Layer 11 of a small transformer language model trained on English Wikipedia (17 layers, counted from 0, width 128).
A neuron adds its activation times its output weights to the MLP's output. To switch it off is to set its activation to zero at one token and run the rest of the model.

Output weights of the MLP neurons that the questions are about. A number n stands for (n - 500) times 0.001.
n4: 726 627 524 406 254 564 338 573 569 657 489 478 396 521 626 430 467 528 632 592 654 565 572 518 664 305 432 374 300 472 391 552 631 531 452 493 660 450 301 374 683 525 765 497 294 441 489 310 348 548 544 493 397 550 598 394 411 728 478 571 366 567 626 507 338 504 231 522 701 601 623 504 375 788 701 433 569 475 420 518 646 613 416 610 655 529 375 541 570 314 371 456 463 445 289 640 295 481 405 478 572 442 518 418 426 559 237 361 624 431 450 352 419 515 685 440 442 316 411 606 755 460 497 500 610 450 612 622
n10: 321 379 362 690 516 725 500 565 416 609 459 440 500 492 612 604 576 435 654 455 597 579 690 355 768 512 409 393 500 449 624 338 641 581 667 419 438 433 619 175 504 519 739 581 407 407 472 278 221 459 371 353 451 484 139 189 475 443 742 657 496 579 671 344 353 479 441 398 370 251 504 428 429 794 500 463 416 524 444 582 677 221 605 256 628 359 357 89 484 601 643 668 489 645 428 436 651 458 492 422 705 456 655 491 373 592 667 565 601 436 529 465 320 492 628 473 391 519 481 609 523 532 624 404 195 610 364 500
n83: 677 410 643 565 509 375 600 208 513 685 464 601 729 539 678 520 355 207 274 442 270 491 761 556 448 340 468 585 357 462 559 504 526 199 355 281 239 393 639 440 469 635 532 302 451 297 544 742 604 779 698 442 678 372 390 589 576 492 518 701 526 671 474 446 596 692 376 664 436 699 559 399 349 461 632 402 596 461 622 649 624 687 747 486 253 522 839 587 648 417 455 354 459 579 711 622 330 604 321 393 724 491 380 556 254 563 716 462 667 474 721 649 542 242 286 456 389 475 550 460 731 426 647 548 328 543 246 620
n101: 390 466 371 614 297 537 358 500 350 333 456 552 421 565 477 603 325 434 377 517 564 545 411 480 556 319 387 377 424 570 542 566 354 475 543 632 462 497 481 557 535 492 670 514 678 465 471 589 647 561 563 683 526 539 423 528 433 544 321 352 415 491 296 474 355 500 497 668 401 535 575 419 455 435 552 632 537 440 483 525 665 644 546 611 421 474 470 516 373 374 594 593 558 377 425 580 596 334 414 558 438 511 564 500 485 380 453 571 474 646 470 383 436 514 460 532 435 473 581 770 527 415 473 627 391 469 447 602
n113: 738 555 430 572 513 368 585 696 261 171 295 573 602 267 581 233 578 356 682 417 736 667 377 382 470 297 174 465 453 374 546 500 682 624 496 500 554 707 608 246 678 696 369 326 452 709 401 691 598 316 452 263 614 297 700 450 275 488 889 584 534 416 620 328 466 595 211 535 324 730 487 337 555 444 635 663 207 470 586 588 686 334 600 315 500 578 595 518 617 758 540 412 588 265 561 324 631 428 323 579 627 590 535 505 350 525 496 438 509 556 591 550 602 621 348 529 585 634 410 409 533 672 601 512 544 487 295 614
n134: 340 660 510 354 486 634 524 698 380 608 453 472 593 277 663 662 696 617 423 479 334 417 576 558 473 456 431 554 414 269 510 530 384 583 566 392 460 428 440 320 359 635 398 443 672 341 427 715 444 433 475 291 504 490 476 392 418 503 361 609 535 399 628 586 580 460 354 833 482 473 602 372 620 365 570 436 685 410 371 405 627 522 708 511 586 539 555 654 283 621 503 487 653 533 710 519 661 446 326 389 540 444 468 410 443 336 591 433 409 423 570 466 541 381 556 778 556 589 540 303 433 660 578 413 465 675 676 618
n148: 496 608 331 538 463 442 401 493 721 484 439 497 288 564 493 395 483 493 401 430 605 507 490 574 581 454 496 694 381 507 574 344 659 576 445 443 613 203 487 496 542 443 547 294 461 615 593 344 621 573 653 546 525 595 720 456 458 441 405 605 325 568 411 599 555 641 486 412 713 588 537 630 408 606 538 380 627 336 421 628 432 478 427 757 640 646 547 981 647 507 526 529 227 296 774 474 609 561 372 338 601 534 676 485 454 480 537 523 472 562 442 527 452 345 485 538 416 373 497 705 464 442 284 474 373 517 627 605
n233: 699 629 529 389 487 420 264 500 341 520 623 479 574 395 580 445 440 520 578 504 323 226 488 446 446 799 36 456 538 541 376 480 444 899 693 323 607 600 443 576 667 352 696 439 568 711 666 612 504 543 354 396 470 525 578 545 548 439 129 241 492 390 433 688 555 545 611 561 433 424 686 433 450 677 461 727 526 407 564 334 274 404 345 473 427 479 567 306 529 491 652 595 603 638 423 432 473 420 359 299 351 402 504 372 731 341 781 423 436 811 406 583 505 602 595 618 688 781 420 663 348 636 687 492 349 362 665 675
n258: 717 621 454 503 352 780 405 417 526 600 542 514 472 500 473 449 383 382 382 423 462 507 663 346 598 576 326 619 595 357 480 378 548 605 656 533 549 450 243 558 573 580 443 510 599 420 277 393 591 618 642 517 357 587 480 633 609 605 482 540 408 581 371 451 466 367 471 664 755 165 636 421 524 486 500 486 781 490 346 560 352 489 514 593 387 500 482 324 513 464 385 388 535 454 665 658 522 358 497 482 477 264 559 754 511 539 367 523 376 514 414 202 452 407 372 561 629 574 419 421 414 384 615 335 365 403 457 482
n277: 468 497 508 433 593 514 527 500 497 609 489 575 509 459 448 503 525 376 625 523 466 571 445 660 467 473 655 520 464 524 476 715 603 410 560 468 655 625 425 436 520 543 474 367 472 539 525 400 429 514 500 320 698 671 366 535 591 452 517 481 332 414 500 489 327 480 372 523 596 463 696 599 497 341 545 514 409 613 519 484 492 453 452 500 394 444 709 630 417 613 495 451 271 339 697 464 578 540 389 548 440 669 559 524 460 585 642 450 447 661 419 349 527 519 488 448 615 497 516 603 401 585 438 477 440 353 618 535
n346: 650 347 456 339 532 358 713 467 484 430 496 827 407 573 344 657 574 354 460 529 462 165 551 456 755 381 290 652 406 496 480 575 653 567 656 329 452 528 444 613 517 496 367 452 573 604 533 450 394 517 180 563 340 609 444 564 555 524 614 613 697 283 639 716 680 457 586 534 586 367 528 764 435 545 446 720 463 381 640 263 298 482 325 271 522 504 720 12 384 189 581 212 346 535 554 434 613 376 395 753 484 586 365 584 449 607 456 465 446 661 448 432 633 616 597 632 632 799 551 571 409 393 700 340 448 427 452 630
n379: 613 504 274 532 521 504 535 734 392 619 500 557 482 569 587 415 334 396 513 513 624 569 500 376 611 588 355 326 629 619 276 165 469 487 389 231 475 189 391 472 513 492 541 408 524 416 456 465 438 584 786 695 447 487 589 754 683 562 411 304 292 581 422 344 773 632 482 491 669 785 470 395 521 634 535 451 940 483 226 606 543 523 456 628 695 737 386 984 496 271 288 423 504 263 351 519 477 559 292 357 446 696 718 275 290 195 508 533 356 465 239 526 453 723 495 524 562 664 558 627 538 457 435 504 898 355 593 431
n418: 532 463 411 724 333 622 531 353 457 559 589 438 638 191 596 545 673 388 421 356 692 534 454 622 439 344 654 595 619 349 523 553 653 437 490 467 626 493 543 467 483 513 460 410 552 427 731 625 480 451 361 514 398 568 463 601 489 378 634 321 620 368 668 564 390 453 366 539 377 469 483 638 517 688 632 235 669 486 493 507 405 385 629 761 353 451 587 618 490 294 649 577 420 589 483 526 355 400 382 567 349 638 613 556 521 351 386 520 788 555 329 604 352 493 482 492 389 370 461 410 513 507 332 433 203 591 460 584
n426: 395 603 794 617 562 488 654 267 332 441 344 441 775 360 412 345 563 336 460 517 530 396 500 484 624 645 461 333 629 533 699 613 660 512 452 508 480 553 887 655 441 581 399 641 453 589 575 699 540 470 597 837 402 574 569 390 564 552 564 512 425 500 317 354 412 500 750 649 662 733 451 487 591 633 580 504 538 471 320 496 339 545 970 592 630 656 641 793 618 443 563 859 516 480 770 482 430 487 508 294 385 655 509 635 616 355 728 556 786 647 443 467 397 525 630 361 591 634 663 496 605 187 508 682 617 516 496 487
n427: 361 479 496 556 640 737 445 404 352 743 718 504 663 585 658 468 427 591 496 526 605 734 500 504 686 305 321 430 415 420 433 508 509 265 598 579 562 294 666 559 786 692 689 724 568 796 474 691 492 583 643 745 307 791 562 500 363 672 504 492 521 451 376 531 462 333 685 373 554 658 396 581 483 598 652 667 453 534 380 450 926 532 639 387 440 500 640 856 517 554 710 300 520 562 535 440 256 558 626 359 712 367 763 454 897 389 546 697 504 621 346 307 463 504 514 548 468 516 598 617 413 496 697 655 647 757 671 418
n435: 529 519 533 608 455 346 390 681 386 484 427 528 576 478 610 492 474 172 508 535 414 497 618 531 648 655 441 468 520 547 330 486 566 557 519 653 366 386 590 449 717 558 500 549 529 552 205 571 519 488 571 382 616 442 313 376 433 530 442 550 542 406 492 538 424 512 645 483 604 314 528 396 575 503 480 433 540 565 579 630 525 476 514 548 530 486 482 387 566 405 444 458 495 473 463 467 539 291 672 512 382 455 601 524 416 516 464 443 517 312 428 387 555 551 597 309 607 425 551 489 454 348 587 348 349 461 533 527

Each question names a token from some text and the token that comes next. It shows the activations a of the neurons there, in the order above. A number n stands for (n - 500) times 0.059.

Then comes g, the gradient of the next token's log-probability with respect to the MLP's output, scaled to length 1. A neuron's effect is roughly proportional to its activation times (output weights . g). A number n stands for (n - 500) times 0.00073.

"Be", then "t"
a: 500 500 500 500 500 584 500 500 637 500 500 540 500 500 500 547
g: 668 378 742 503 393 479 467 501 524 592 469 563 409 358 428 483 430 212 616 383 253 237 269 470 543 463 570 470 511 574 566 455 512 507 532 436 579 386 431 485 464 401 384 475 472 446 639 281 482 389 637 350 562 641 496 458 413 631 383 696 650 344 395 665 271 719 698 468 769 314 490 528 631 439 477 580 690 646 337 439 450 434 226 477 524 608 328 526 558 341 426 557 634 428 313 444 708 448 375 391 480 504 325 620 649 552 541 462 404 525 441 306 311 481 431 443 595 334 569 472 605 165 411 487 474 530 348 494
Which neuron, switched off, lowers the next token's probability most? n258

"21", then "s"
a: 500 500 500 500 515 500 500 500 500 515 532 500 500 500 500 500
g: 636 711 522 413 175 515 449 394 366 556 412 409 572 576 668 464 549 426 449 426 346 411 337 384 537 504 540 622 275 602 506 578 567 599 533 460 581 301 451 597 563 639 204 414 486 356 661 545 709 385 560 558 579 397 321 348 617 462 345 427 387 343 538 490 411 431 623 731 549 139 487 445 424 541 358 223 527 494 479 419 384 338 502 611 390 337 548 470 522 574 520 555 572 465 658 547 586 331 445 507 481 333 258 719 582 413 735 350 521 524 470 401 434 512 605 492 679 517 296 483 544 515 670 523 266 624 355 633
Which neuron, switched off, lowers the next token's probability most? n346

"|", then "  "
a: 500 500 500 565 500 500 500 500 500 500 500 500 500 500 500 500
g: 209 459 363 669 448 586 575 361 485 402 513 564 284 306 597 523 350 174 456 494 381 723 528 475 731 397 245 458 495 504 562 505 393 502 653 447 570 500 670 601 609 657 531 670 363 524 478 403 507 401 599 527 414 571 604 526 819 568 426 481 689 285 500 326 500 628 338 189 412 679 524 617 531 353 654 438 437 550 372 620 413 731 602 488 483 483 499 496 491 576 491 491 325 470 511 657 655 282 310 454 600 350 401 528 522 313 381 481 485 509 454 446 488 432 463 468 667 649 506 671 595 425 647 452 492 479 615 254
Which neuron, switched off, lowers the next token's probability most? n101

" one", then " critic"
a: 548 500 500 500 500 500 500 500 500 500 500 500 530 500 500 553
g: 349 589 386 349 563 326 690 744 601 508 624 557 598 450 624 490 563 396 612 351 580 394 636 516 408 459 565 590 498 507 455 351 470 427 535 253 409 397 309 520 589 576 543 267 549 537 493 594 484 666 436 519 621 573 306 401 488 775 523 510 275 521 419 647 556 512 371 367 401 470 560 297 439 580 507 416 392 607 305 534 495 485 641 618 224 606 257 711 514 579 515 670 432 268 739 579 664 477 410 145 505 435 452 497 334 398 376 548 436 431 475 552 537 551 391 336 490 651 629 348 506 311 619 558 342 416 575 298
Which neuron, switched off, lowers the next token's probability most? n435

" band", then " at"
a: 503 500 500 500 500 500 500 500 500 500 500 500 500 500 500 625
g: 269 528 533 488 596 549 491 504 562 498 393 489 549 597 494 486 581 454 487 644 571 429 582 479 488 731 346 450 644 666 344 471 421 391 672 642 562 665 736 449 500 362 277 550 464 574 504 568 313 413 365 678 703 218 595 380 590 439 566 615 573 459 371 481 506 632 501 632 318 617 636 570 426 489 585 601 665 637 561 395 661 176 493 196 557 586 470 600 486 396 538 738 479 367 589 341 548 484 589 472 721 556 510 615 367 338 485 549 616 324 563 564 515 673 475 602 553 764 693 224 329 387 450 563 290 466 508 483
Which neuron, switched off, lowers the next token's probability most? n435

"ing", then " non"
a: 588 500 714 500 500 500 500 500 500 500 500 500 500 500 500 500
g: 461 677 392 678 646 596 524 447 378 345 673 459 583 525 353 499 401 474 441 568 591 632 305 588 496 544 487 329 587 548 539 391 451 297 427 556 450 543 368 348 661 470 366 435 641 481 514 425 617 490 534 559 570 584 342 566 619 531 427 472 448 504 571 386 586 462 485 572 613 548 592 446 618 456 467 462 634 697 549 807 329 823 537 423 307 484 520 390 420 522 581 493 467 688 394 374 308 482 425 334 444 509 403 670 814 823 602 426 264 446 551 597 385 418 602 334 291 307 428 494 476 396 498 426 843 617 243 409
Which neuron, switched off, raises the next token's probability most? n4

"ton", then "e"
a: 500 500 500 503 500 500 500 500 500 500 917 500 500 500 500 500
g: 575 650 445 399 506 455 775 637 557 385 609 432 384 473 435 553 572 411 529 564 660 385 389 499 818 405 605 542 425 464 641 540 690 399 639 302 768 467 397 503 469 501 290 450 452 396 632 531 538 525 551 475 596 766 499 292 430 723 468 554 469 341 346 226 450 525 507 429 260 501 631 543 312 553 558 577 666 588 429 411 218 430 286 612 526 547 482 241 542 657 347 634 590 495 553 408 428 396 725 513 706 494 548 729 720 566 416 545 387 402 276 449 620 606 595 415 558 527 557 513 452 436 666 482 625 484 538 540
Which neuron, switched off, lowers the next token's probability most? n346

" into", then " effect"
a: 947 500 500 500 500 515 500 500 500 500 500 500 500 500 500 500
g: 620 623 269 699 590 431 571 316 488 443 316 473 455 584 506 432 428 578 606 387 482 798 339 521 459 335 389 461 325 488 519 688 544 671 451 372 648 760 502 489 755 730 473 588 214 469 542 524 754 666 335 398 460 497 781 367 588 687 279 642 484 661 328 611 350 507 398 492 522 417 647 536 327 588 566 522 461 495 481 584 363 562 576 672 541 606 394 206 532 519 511 438 475 697 467 264 600 515 329 457 595 479 594 419 524 480 658 414 529 577 520 548 479 638 418 366 591 653 586 575 617 430 411 518 601 490 400 464
Which neuron, switched off, lowers the next token's probability most? n4

" of", then " Georgia"
a: 500 500 500 500 500 568 500 769 500 500 500 500 500 500 500 500
g: 413 559 409 267 323 325 486 303 246 486 531 550 431 492 399 373 464 465 497 697 643 454 557 457 320 629 219 424 547 457 199 656 353 594 619 461 474 674 519 731 623 669 547 644 539 416 679 422 438 485 417 357 527 413 301 462 515 461 372 400 295 430 692 471 272 505 607 698 393 331 550 628 664 480 404 560 536 281 438 670 486 437 518 487 271 339 671 518 542 591 477 306 718 407 604 420 610 394 540 520 550 465 395 569 331 574 562 678 459 392 488 609 424 571 552 504 532 340 526 493 493 402 527 480 722 528 516 790
Which neuron, switched off, lowers the next token's probability most? n233

" was", then " the"
a: 500 503 500 503 500 500 500 500 500 500 500 883 500 500 500 500
g: 489 266 696 428 304 335 603 622 500 649 277 543 532 471 598 525 539 490 552 711 470 177 437 581 495 616 898 408 621 623 502 671 569 579 575 434 663 319 349 498 513 294 472 484 534 483 487 564 571 456 520 454 468 424 320 430 337 367 655 541 502 300 508 403 451 748 460 442 603 484 365 337 476 456 262 601 439 558 511 422 551 408 578 351 782 372 471 720 678 624 531 655 668 560 493 498 329 295 601 365 671 660 616 371 397 535 510 552 664 548 650 287 542 567 503 430 635 400 457 552 479 616 541 618 459 530 447 482
Which neuron, switched off, raises the next token's probability most? n379

" been", then " transl"
a: 521 500 500 500 500 606 500 500 545 500 500 514 500 500 500 500
g: 358 444 317 369 471 356 538 490 445 387 420 315 689 601 625 398 340 474 293 438 657 308 656 527 468 434 430 580 456 576 566 577 541 483 517 472 615 474 483 501 529 534 394 505 675 601 623 404 280 398 444 435 697 560 593 391 357 456 437 465 555 694 593 631 572 511 477 325 247 376 414 188 514 459 423 406 439 490 310 464 502 531 391 612 530 563 354 424 456 533 342 677 478 406 380 558 339 557 324 604 337 594 555 339 597 549 528 97 490 420 240 700 409 422 600 584 305 697 346 463 657 467 508 752 442 372 627 317
Which neuron, switched off, raises the next token's probability most? n258

"t", then " Ot"
a: 500 500 500 500 500 500 697 500 500 500 501 500 500 500 500 500
g: 574 425 566 534 480 352 662 496 525 651 450 382 698 487 710 507 529 508 452 692 501 456 504 288 495 396 406 484 225 581 576 662 624 448 526 484 492 672 469 640 423 463 744 385 576 425 429 448 605 595 520 362 525 475 440 519 493 275 563 460 567 529 437 577 781 680 393 751 529 349 436 368 368 453 561 497 415 505 581 533 451 468 408 442 639 267 401 511 644 381 563 497 432 626 734 513 422 367 370 586 507 446 411 532 592 523 632 595 512 587 361 528 392 394 554 844 548 493 235 541 329 374 589 609 202 645 436 923
Which neuron, switched off, lowers the next token's probability most? n148

"ed", then " by"
a: 613 500 500 500 500 500 500 505 500 500 500 500 500 500 500 500
g: 656 630 501 570 465 655 390 395 418 707 442 587 598 421 405 242 578 614 372 343 429 365 646 521 832 288 407 409 531 305 763 490 628 484 601 384 295 415 521 540 579 517 569 649 461 341 566 465 379 288 600 561 500 640 388 568 524 517 535 600 520 630 528 694 437 517 541 311 477 537 392 631 445 321 503 286 294 592 533 505 447 507 593 173 893 497 430 478 504 608 509 394 541 531 433 585 485 300 487 639 413 491 367 449 300 480 451 338 576 509 753 608 514 539 676 490 467 444 417 456 515 545 485 382 400 681 705 560
Which neuron, switched off, lowers the next token's probability most? n4

"-", then "21"
a: 500 500 500 500 500 500 500 500 533 611 575 500 500 500 500 531
g: 357 382 642 505 271 620 427 246 395 542 424 569 584 216 477 525 572 410 468 496 323 559 544 303 198 466 655 462 386 255 513 804 555 341 475 580 529 473 507 505 356 384 519 521 412 497 495 367 403 544 702 441 611 588 483 446 475 501 541 358 560 491 432 481 377 620 418 607 197 604 509 677 628 626 415 592 541 595 380 601 486 480 436 447 366 663 552 441 353 586 579 520 540 671 393 260 728 396 288 497 418 575 363 542 328 654 462 568 670 566 315 692 373 469 453 622 526 699 321 537 603 539 393 556 503 476 807 493
Which neuron, switched off, lowers the next token's probability most? n277

" j", then "az"
a: 500 500 500 500 500 500 500 500 500 500 500 500 659 500 500 597
g: 456 479 532 391 576 566 353 417 442 560 374 403 359 416 498 591 451 588 305 522 592 227 900 502 601 512 493 373 480 568 516 506 578 404 414 401 430 588 692 457 515 484 397 737 382 560 418 601 375 226 343 314 472 351 557 681 553 543 435 606 455 468 481 550 666 499 440 422 531 604 426 752 588 515 366 524 515 560 593 457 474 521 620 534 587 852 439 596 638 478 549 541 353 670 481 618 557 552 311 348 539 528 445 342 382 636 409 515 414 310 547 616 244 644 482 529 628 628 508 534 535 109 664 635 498 668 388 715
Which neuron, switched off, raises the next token's probability most? n418

",", then " Cy"
a: 500 500 500 509 500 500 500 500 500 500 500 729 500 500 610 500
g: 569 502 492 498 500 429 337 491 440 561 620 420 691 580 685 251 477 381 456 716 723 589 458 765 454 570 438 467 640 648 628 368 587 605 685 489 395 478 544 366 540 508 571 396 798 279 776 671 728 580 594 477 635 429 445 588 540 523 707 376 414 334 375 552 689 419 513 401 338 408 605 553 404 457 649 331 529 590 465 580 342 472 522 513 498 369 435 342 646 507 438 577 533 328 505 204 420 599 575 364 375 410 629 512 452 645 429 422 541 432 768 533 344 273 688 434 369 474 432 483 603 465 477 389 588 624 436 711
Which neuron, switched off, raises the next token's probability most? n427

",", then " making"
a: 500 500 500 500 500 500 500 500 500 500 500 844 500 500 650 500
g: 685 619 446 467 665 731 591 472 475 422 503 263 461 527 614 590 775 691 450 336 667 509 719 388 446 518 317 517 526 401 363 497 594 438 729 535 536 363 702 487 471 556 397 771 457 510 382 749 564 518 492 826 353 647 429 400 347 657 539 338 399 536 353 455 342 450 539 509 539 388 394 607 490 720 450 499 671 549 570 558 370 588 474 496 343 432 762 305 454 471 447 539 426 416 437 422 460 490 585 547 470 279 566 454 481 589 500 735 449 582 459 492 441 528 452 474 688 524 732 558 564 274 342 520 705 600 712 397
Which neuron, switched off, lowers the next token's probability most? n427